Layer 6 of a small transformer language model trained on English Wikipedia (12 layers, counted from 0, width 128).
A neuron's activation on a vector x is GELU(weights . x + bias), where the dot is the dot product.

Input weights of the MLP neurons that the questions are about. A number n stands for (n - 500) times 0.0015.
n155 (bias -0.028): 386 301 720 602 524 445 500 520 425 355 423 504 220 282 513 592 314 517 516 513 671 512 467 347 301 656 696 619 583 561 635 478 471 705 667 406 513 742 328 516 306 603 429 621 451 340 357 524 176 637 450 541 622 427 243 557 450 591 740 255 604 213 358 437 621 582 717 397 445 468 720 644 388 420 320 767 403 808 596 512 682 363 663 747 555 516 291 389 702 553 435 571 342 472 542 204 476 429 614 570 394 534 386 432 605 391 597 384 235 479 508 367 542 479 569 374 629 564 434 422 584 717 781 430 599 404 631 400
n186 (bias -0.011): 609 468 459 500 434 362 527 622 416 535 484 237 448 538 687 531 627 831 644 485 647 296 643 488 660 418 575 712 597 587 519 418 406 423 285 284 536 268 697 705 580 440 519 528 355 348 508 396 632 619 310 657 686 385 391 534 677 573 522 683 492 567 546 496 309 515 543 284 566 433 460 515 372 776 464 327 471 480 567 350 637 536 480 470 587 481 618 424 603 481 586 473 550 586 261 571 373 715 568 389 559 383 328 676 457 170 524 607 534 367 481 504 520 421 696 275 554 476 802 564 287 446 263 534 321 407 613 569
n207 (bias -0.014): 403 455 581 488 353 439 536 645 358 544 358 580 763 637 432 627 331 174 676 508 675 417 314 616 593 415 584 465 371 613 606 454 629 489 597 258 312 612 574 469 726 430 388 707 402 412 422 263 580 604 720 397 529 451 291 481 619 623 443 202 492 265 369 590 492 563 342 443 653 750 533 607 492 472 261 428 411 512 481 616 472 687 643 230 480 713 545 461 814 383 485 600 425 396 516 382 567 520 422 512 423 520 435 197 572 620 333 340 341 407 698 350 713 541 516 488 424 435 500 574 484 667 591 696 583 357 653 564
n213 (bias -0.049): 564 339 375 473 352 584 559 496 519 601 508 582 561 715 91 340 560 500 408 430 519 341 489 768 441 457 414 328 814 641 534 479 355 246 523 504 648 496 477 581 617 432 383 638 627 555 527 522 421 782 297 469 606 327 602 606 617 508 507 606 415 587 652 526 416 431 413 411 520 357 395 519 222 716 588 545 562 305 489 466 785 356 714 432 321 360 616 527 742 638 523 629 484 443 438 572 676 446 485 570 334 295 559 745 477 524 484 748 633 488 523 403 421 416 584 379 453 692 701 511 211 348 546 531 531 317 322 442
n226 (bias -0.040): 468 555 532 576 488 562 661 633 362 480 550 355 449 295 459 329 516 286 452 418 468 370 592 662 450 578 699 356 419 591 320 668 265 415 388 192 471 835 724 580 445 778 418 449 375 228 540 477 348 555 222 435 551 504 677 500 390 589 265 574 241 563 512 531 626 420 454 98 344 583 513 543 647 406 301 625 331 487 473 385 665 604 345 480 504 488 683 701 693 408 512 614 549 456 537 500 309 630 584 464 463 389 583 430 749 635 449 416 627 442 687 464 537 650 536 836 402 483 589 640 803 610 452 556 500 569 442 573
n247 (bias -0.019): 448 534 609 484 531 648 743 698 414 171 513 743 508 182 341 583 340 362 752 330 427 455 694 548 382 462 626 622 556 540 655 636 642 284 310 650 313 537 911 553 701 427 375 410 508 174 419 715 467 584 562 533 405 556 362 408 368 492 575 554 776 496 276 433 632 394 513 331 308 588 663 357 470 621 348 710 377 292 364 480 467 398 653 299 618 690 572 549 569 504 508 558 405 544 434 377 535 356 540 582 673 387 719 483 467 417 500 415 658 504 561 344 575 411 427 508 372 338 303 455 662 591 480 492 353 732 542 339
n314 (bias -0.034): 289 640 588 560 391 395 633 422 337 675 437 634 436 569 471 849 460 711 548 151 552 227 500 607 446 699 360 536 736 464 589 660 199 325 448 641 697 652 440 516 462 424 253 730 415 587 685 720 550 492 397 472 667 517 525 425 492 378 590 517 423 337 668 430 449 819 387 535 310 421 729 189 453 632 365 523 609 399 228 588 662 324 418 647 592 332 446 480 524 504 556 516 545 384 549 479 481 361 556 480 433 363 442 454 611 269 625 580 444 692 380 488 396 311 424 578 529 513 500 416 414 266 679 746 686 434 508 410
n326 (bias -0.016): 547 479 530 544 702 451 639 619 421 671 658 371 647 547 559 531 507 597 463 521 513 383 382 723 427 587 430 527 385 483 547 329 588 572 544 395 394 548 385 602 447 553 441 146 541 361 584 437 198 576 445 350 367 230 361 643 438 514 599 448 343 500 510 393 539 626 384 431 510 487 464 378 685 659 665 576 591 549 643 553 507 479 489 530 609 463 500 459 473 425 209 707 418 467 576 270 555 390 429 585 605 619 528 371 583 292 514 525 678 402 507 561 598 687 517 479 589 759 473 449 514 552 408 174 619 472 535 493
n336 (bias -0.016): 432 554 386 538 496 872 487 388 513 504 332 471 618 432 732 209 794 680 474 374 237 578 441 428 293 434 552 262 477 310 624 601 373 492 424 317 429 387 628 205 603 496 300 514 414 496 606 600 439 575 596 444 750 545 574 643 431 526 646 311 250 710 326 746 590 316 766 311 487 546 567 471 621 648 341 450 247 504 433 639 358 513 514 302 518 432 691 723 693 577 175 539 599 766 552 429 696 340 538 319 412 544 615 496 304 343 819 576 492 407 487 397 500 727 657 578 439 603 603 657 304 552 599 316 663 357 452 448
n358 (bias -0.035): 654 378 593 743 491 320 440 309 590 545 403 356 342 161 610 486 746 454 674 364 540 671 540 595 280 372 663 580 552 920 482 490 589 436 482 655 379 328 718 643 547 318 423 674 357 267 536 539 340 351 700 298 500 607 477 640 590 523 548 642 558 351 591 380 678 214 518 513 797 474 355 470 392 623 108 470 683 537 360 430 625 133 629 280 431 606 440 531 603 442 38 700 428 408 432 705 351 644 359 446 657 615 551 413 464 628 448 607 456 679 553 554 578 393 429 391 355 649 716 735 432 350 581 656 491 409 436 265
n362 (bias -0.031): 667 335 584 612 314 633 615 531 545 431 479 437 536 396 451 431 729 409 596 226 261 476 512 568 496 475 395 588 577 762 620 522 344 585 552 376 483 173 464 564 593 580 345 534 669 438 688 465 442 504 721 589 355 239 389 619 577 488 555 690 573 551 598 647 580 504 433 291 755 295 580 261 374 479 764 547 565 542 237 492 710 400 573 555 562 337 513 532 834 480 330 578 768 282 394 492 374 342 771 646 550 591 405 649 341 492 629 416 404 628 448 553 521 558 377 676 378 559 350 344 230 451 573 484 431 561 607 252
n410 (bias -0.021): 500 619 491 530 370 645 222 581 210 328 550 411 470 430 580 810 753 787 709 309 491 875 465 579 437 500 704 535 681 362 739 416 665 513 513 596 405 278 752 465 550 500 549 532 596 554 756 517 464 697 625 496 426 112 353 470 434 615 92 675 482 607 553 521 413 242 279 597 482 312 372 330 839 585 342 272 500 541 385 332 421 541 743 719 315 526 495 478 413 260 500 451 544 530 606 405 217 694 669 570 486 518 437 572 669 460 412 386 439 630 565 438 388 409 465 415 376 577 474 353 300 398 548 579 417 310 594 588
n416 (bias -0.040): 589 337 376 628 363 589 487 391 270 278 522 382 130 539 425 627 432 522 595 491 654 570 577 509 496 704 661 397 559 735 105 463 89 413 432 702 325 496 461 483 337 536 487 432 129 500 307 529 293 652 531 487 642 572 412 343 421 591 521 717 622 272 631 649 423 401 500 467 584 416 373 349 527 526 438 659 458 795 652 347 400 688 615 466 451 598 513 543 465 793 543 478 348 695 360 558 553 474 692 478 803 416 425 309 583 535 509 482 684 664 666 396 389 285 803 667 583 554 171 479 469 745 660 444 491 399 593 548
n450 (bias -0.021): 546 221 361 469 519 310 492 500 480 504 774 549 269 633 456 734 266 612 457 540 724 634 504 339 384 644 445 523 430 890 321 479 609 522 643 407 541 544 481 430 676 471 766 307 484 560 508 527 304 443 472 394 583 173 664 504 389 654 302 484 453 538 587 448 717 391 516 624 504 588 545 428 602 480 373 564 487 472 363 669 602 796 479 439 569 411 387 562 719 570 438 579 409 458 543 488 284 591 469 708 383 532 215 504 560 492 404 700 446 500 519 406 540 443 581 420 456 590 209 326 488 433 723 715 747 266 384 540
n462 (bias -0.025): 500 446 547 362 528 659 380 379 375 500 553 639 569 624 444 578 813 568 416 374 616 511 616 419 575 534 534 576 391 692 474 520 493 367 416 453 561 377 635 551 623 477 370 392 376 309 737 664 302 461 403 471 527 477 515 385 463 522 528 466 636 507 377 647 680 628 610 243 526 464 85 375 416 522 622 574 642 413 586 486 280 511 758 421 542 612 310 511 379 292 359 489 470 565 667 702 483 408 449 614 568 365 598 538 708 504 317 477 351 379 464 375 530 625 449 582 797 615 456 300 757 511 584 511 504 400 365 274
n467 (bias -0.028): 691 708 491 860 637 505 670 540 801 477 510 356 309 482 194 556 405 424 486 603 454 686 682 339 457 717 608 546 407 719 399 648 422 301 523 683 782 397 628 385 534 664 514 282 537 481 628 339 133 694 519 801 534 399 411 523 505 533 782 457 287 455 453 434 346 449 452 513 717 63 490 742 235 340 513 509 163 414 693 264 371 643 426 283 733 618 591 606 541 482 346 617 245 681 407 433 404 528 559 602 419 784 609 400 809 580 348 514 322 495 477 569 580 223 637 434 435 615 509 326 491 360 292 367 371 659 486 365
n493 (bias -0.030): 742 223 577 651 557 361 515 644 448 485 392 620 405 422 298 526 701 485 793 364 588 594 504 650 443 599 566 511 583 482 374 384 378 461 286 629 148 526 441 444 379 582 629 473 589 420 504 471 302 296 542 485 567 803 466 544 669 414 319 683 560 398 640 532 640 470 392 464 470 424 293 493 679 572 652 594 260 562 536 496 690 125 424 591 742 408 504 247 589 500 405 719 436 452 492 488 454 440 507 335 550 531 588 492 526 534 631 640 496 695 585 436 458 531 621 356 481 403 414 375 337 394 295 441 522 560 435 376
n500 (bias -0.028): 436 740 314 464 681 398 559 528 315 323 589 337 158 369 446 765 532 601 496 566 456 479 545 612 240 492 466 411 331 637 402 456 703 300 480 744 627 322 695 373 410 521 770 410 851 542 346 472 663 480 367 697 569 680 550 665 752 430 420 567 356 572 388 531 624 328 339 496 270 532 594 596 367 487 496 742 557 704 552 452 434 322 522 560 563 617 487 377 475 423 411 388 566 645 881 257 815 562 597 422 618 487 336 546 529 575 674 359 472 348 347 508 458 534 553 675 409 555 401 342 400 351 529 471 332 492 609 372

Each question shows a token from some text and the vector x that enters the MLP there. A number n stands for (n - 500) times 0.009.

"res": 603 630 534 523 398 527 507 425 467 548 451 602 465 346 653 407 311 351 564 732 522 565 536 447 633 368 243 366 324 460 521 377 449 423 546 455 481 464 578 570 407 685 674 533 536 692 670 587 564 308 221 379 558 413 541 801 519 252 543 537 719 552 571 244 625 502 434 534 389 567 353 306 328 644 720 483 475 633 390 621 473 504 462 662 346 449 688 212 338 537 489 608 404 395 613 476 345 555 423 351 657 651 554 547 346 402 444 536 532 320 404 605 630 629 501 472 607 417 402 559 456 479 703 622 614 687 634 451
Which two neurons fire most, strongest first? n500, n326

"ec": 555 614 415 681 414 440 463 273 473 338 493 647 614 545 632 406 275 322 651 682 573 588 481 413 558 343 356 525 377 380 676 393 309 418 529 482 431 471 545 602 253 772 695 527 579 492 534 615 484 422 459 348 491 471 548 648 606 437 737 502 752 542 522 588 536 593 306 566 649 542 550 431 413 654 378 449 457 567 282 489 428 546 517 694 308 535 730 226 270 444 624 638 493 423 493 519 455 360 486 240 622 593 618 483 468 511 387 446 599 282 405 543 524 504 526 486 470 471 323 645 382 536 768 604 630 636 436 419
The three highest activations, in order: n207, n416, n247

"is": 646 658 420 591 540 543 471 568 414 519 450 557 617 277 623 263 211 467 491 875 616 766 561 516 558 329 203 576 552 420 567 393 205 565 551 297 602 503 630 509 405 638 674 648 657 676 619 590 589 277 284 568 401 402 437 470 457 484 623 536 617 465 467 360 536 569 571 470 455 461 427 465 176 703 522 501 437 467 490 634 542 451 464 669 476 509 528 325 391 510 564 468 517 502 574 534 448 501 510 360 569 620 455 496 495 492 368 513 733 293 365 529 406 280 547 466 475 512 420 604 418 533 730 553 430 561 514 491
Which two neurons fire most, strongest first? n186, n500

" d": 693 538 380 459 336 491 469 360 491 484 362 734 628 368 595 309 351 479 491 751 565 588 484 590 579 545 292 363 399 360 467 377 258 388 610 437 496 444 383 533 429 691 584 580 486 595 628 679 382 310 414 487 556 497 629 570 535 393 584 374 686 497 534 559 428 540 568 627 556 663 362 521 454 720 523 350 574 575 336 546 451 589 530 669 454 436 671 231 306 348 479 620 622 590 616 577 363 480 684 481 452 641 641 640 429 396 467 431 550 268 321 466 552 382 461 337 342 559 363 675 562 568 684 656 453 762 548 403
Which neuron lights up most? n336

" by": 569 591 421 665 298 489 365 400 458 514 471 754 547 294 666 295 384 301 565 682 480 487 528 446 654 342 201 409 316 292 384 407 214 481 635 421 585 540 338 610 431 562 656 491 548 491 539 546 390 428 285 524 604 418 594 658 523 310 680 414 699 621 599 469 504 561 425 590 556 512 278 463 460 737 603 483 503 580 363 516 506 536 470 677 560 524 638 269 323 571 488 620 499 422 555 654 363 497 552 459 625 548 588 581 463 492 438 431 676 380 395 678 656 360 535 419 372 482 467 691 560 496 768 558 586 633 425 568
Which neuron lights up most? n326

"an": 549 511 439 516 381 515 332 309 491 375 365 719 674 476 603 226 363 318 554 737 365 613 567 353 515 404 267 489 435 283 512 273 211 655 582 405 569 630 539 573 359 688 690 653 542 454 644 510 468 307 376 553 450 403 446 669 491 388 700 466 579 729 624 454 561 499 710 491 514 532 419 440 379 672 670 373 316 395 485 549 351 709 595 613 383 398 586 388 458 470 662 646 616 501 616 689 444 369 465 357 465 476 564 561 546 464 331 527 586 366 408 590 571 420 520 549 530 414 413 523 607 538 767 579 518 527 458 532
The most active neuron and its activation: n336, at about 1.6

"l": 682 535 422 537 149 453 460 385 407 410 346 622 565 492 611 441 317 240 565 664 478 558 577 551 694 363 260 397 359 572 501 356 257 588 459 368 504 512 645 440 409 763 676 644 481 578 515 582 542 545 307 413 629 549 467 541 481 364 565 328 686 463 667 285 661 408 544 597 571 458 319 458 516 593 690 242 381 707 370 596 396 700 582 571 422 628 634 411 377 433 504 445 521 605 454 678 275 528 576 390 590 586 498 414 646 478 469 580 392 365 408 644 610 403 387 629 461 434 472 618 522 562 700 622 501 500 607 529
The three highest activations, in order: n416, n207, n226

"o": 651 648 386 644 390 529 377 362 499 408 409 664 620 535 725 444 295 347 506 535 469 632 423 364 410 468 263 489 429 505 513 373 300 390 492 426 720 588 526 534 495 671 703 439 672 578 591 525 409 393 473 554 482 307 445 621 423 526 604 428 816 637 556 476 546 455 513 584 537 406 427 451 320 614 739 315 411 487 314 467 295 647 453 573 479 488 529 402 302 319 470 615 628 500 649 502 306 614 437 293 521 605 620 657 345 631 423 583 558 216 492 734 546 446 620 466 501 309 481 543 605 481 720 634 668 498 419 599
Which neuron lights up most? n450

"ue": 528 578 259 465 287 490 458 379 444 572 489 757 538 311 655 400 233 406 595 611 521 390 523 479 510 383 219 515 381 449 443 457 283 468 492 491 655 572 546 440 330 551 699 460 477 541 567 504 604 335 273 517 515 480 519 681 514 331 591 456 720 670 479 454 470 608 639 534 571 529 456 536 373 593 764 407 476 615 282 566 402 554 529 643 380 525 675 518 327 315 510 649 519 515 864 679 431 501 497 341 539 519 696 503 399 563 576 432 726 291 410 597 608 270 622 559 414 424 453 542 357 546 645 575 542 580 416 612
Which neuron lights up most? n500

"ce": 578 607 412 528 250 470 482 420 360 555 623 704 568 319 613 346 347 373 583 719 431 521 566 496 588 202 224 545 409 512 417 361 407 502 579 402 625 577 577 562 361 826 707 589 489 534 551 668 600 463 359 520 607 479 630 578 483 503 761 519 644 405 511 340 559 470 657 574 374 622 411 527 359 518 755 454 416 652 330 619 496 584 550 695 504 411 671 306 271 346 475 435 519 490 564 551 513 456 612 322 561 587 486 486 406 339 476 484 586 351 320 614 662 364 519 372 498 489 291 506 377 525 698 536 532 646 581 337
The most active neuron and its activation: n500, at about 1.9

"n": 662 732 381 520 333 558 441 256 479 358 300 570 577 482 643 459 451 475 494 680 278 536 496 497 394 454 246 428 432 406 509 444 183 364 642 392 614 454 399 440 492 678 688 576 739 653 604 535 486 462 321 520 545 478 363 778 467 549 704 533 698 528 481 439 510 430 600 506 675 508 387 531 264 722 589 222 543 603 525 565 304 436 651 666 426 492 551 425 272 474 389 556 496 605 618 598 329 472 595 369 647 669 569 474 372 522 475 533 489 296 455 625 580 479 531 488 403 423 467 591 448 606 688 553 513 611 409 572
The three highest activations, in order: n336, n362, n500

" t": 598 578 406 578 365 521 359 315 477 481 552 788 648 423 554 371 279 474 423 663 790 651 485 486 627 464 356 541 457 330 537 357 341 423 452 579 479 507 390 531 372 714 597 697 584 550 661 463 376 380 388 571 505 537 524 649 404 416 541 482 671 509 550 496 423 530 548 626 470 620 356 505 411 736 562 289 489 720 282 552 542 545 503 677 375 503 681 261 304 322 372 584 539 578 571 593 302 490 663 396 464 559 655 518 354 521 313 406 608 310 372 511 613 463 479 355 392 428 394 648 464 580 753 659 522 641 481 529
Which neuron lights up most? n410

"e": 597 611 380 553 271 510 396 441 454 450 632 655 612 451 717 324 348 302 536 662 374 548 502 381 668 402 263 540 307 396 454 334 323 408 638 292 670 556 446 502 461 567 872 595 603 580 690 483 505 375 370 516 455 425 399 759 532 450 565 428 583 583 471 423 540 519 704 473 589 551 390 544 468 480 671 418 442 478 312 635 564 603 455 654 552 537 614 241 377 455 532 610 437 456 746 753 270 475 434 426 520 553 622 506 387 494 431 534 529 299 545 723 506 320 526 439 499 566 358 423 521 456 718 507 608 726 434 419
Which neuron lights up most? n450

"er": 542 536 433 575 141 484 362 429 472 451 527 515 548 408 750 508 411 320 598 784 415 610 459 377 758 428 309 641 377 381 484 336 413 459 563 324 613 593 548 443 369 732 612 548 674 618 627 427 343 403 378 606 539 478 615 663 400 387 612 442 589 595 610 440 460 428 538 507 632 468 384 500 349 509 798 283 476 715 480 697 448 642 455 594 580 655 531 342 401 449 517 760 434 490 428 713 314 491 361 441 604 541 624 522 454 482 332 445 498 267 550 556 453 412 437 560 310 305 435 554 574 425 720 643 633 558 496 460
The three highest activations, in order: n467, n450, n362

"d": 658 581 337 449 270 575 521 411 562 459 522 748 609 371 684 399 295 554 487 607 496 654 540 530 503 366 269 471 538 499 452 304 366 398 428 528 417 561 538 496 407 771 543 615 670 548 662 620 474 360 323 551 427 525 537 515 420 424 692 270 756 485 493 490 566 486 571 492 461 634 330 571 406 741 687 463 347 450 507 469 488 662 545 563 319 403 515 272 359 426 599 444 574 598 589 622 320 547 628 425 487 678 539 608 370 530 352 546 558 257 342 501 630 434 430 356 409 344 384 646 503 489 809 586 451 591 699 439
Which neuron lights up most? n462

".": 550 664 302 649 335 518 379 387 409 493 500 792 655 400 574 293 293 392 502 579 494 538 455 564 657 476 367 336 410 225 539 505 339 456 636 323 655 514 483 634 479 712 647 546 532 522 529 505 506 387 362 441 505 408 600 696 560 419 628 401 750 440 538 326 472 404 512 552 524 588 351 423 465 751 578 482 481 531 444 612 431 417 505 635 536 526 450 34 347 476 453 608 569 416 500 592 382 545 544 399 645 518 713 649 398 561 477 629 594 201 410 633 614 367 536 443 443 526 412 709 537 541 635 565 545 696 408 492
Which neuron lights up most? n213

"on": 548 632 383 531 421 377 397 454 414 488 527 550 653 411 456 252 235 361 554 681 516 617 392 359 435 356 308 421 353 363 574 330 292 426 518 589 664 585 419 520 553 577 667 586 677 647 642 477 426 357 419 686 434 442 464 655 578 515 598 671 638 586 684 511 599 466 469 504 476 654 515 468 338 706 734 333 448 606 413 516 421 645 568 547 363 549 464 540 197 343 534 794 689 437 508 491 337 363 395 557 529 553 629 522 311 464 374 543 657 298 509 552 611 421 521 405 501 392 553 572 422 636 777 495 524 675 322 507
Which neuron lights up most? n213

" to": 568 604 346 651 328 459 357 359 493 371 536 846 638 387 509 380 323 388 521 602 606 602 540 452 597 319 264 489 418 242 375 418 263 455 639 471 674 562 513 691 394 622 715 523 664 501 604 512 447 387 265 607 397 448 526 697 520 471 687 429 626 633 574 439 471 554 488 501 476 610 294 431 457 727 589 360 357 453 358 563 524 580 414 694 491 546 618 399 296 405 474 589 572 486 597 632 389 469 555 381 551 572 614 628 439 525 289 495 577 379 406 679 623 407 536 455 361 573 360 591 596 617 605 560 613 605 275 507
The most active neuron and its activation: n213, at about 0.1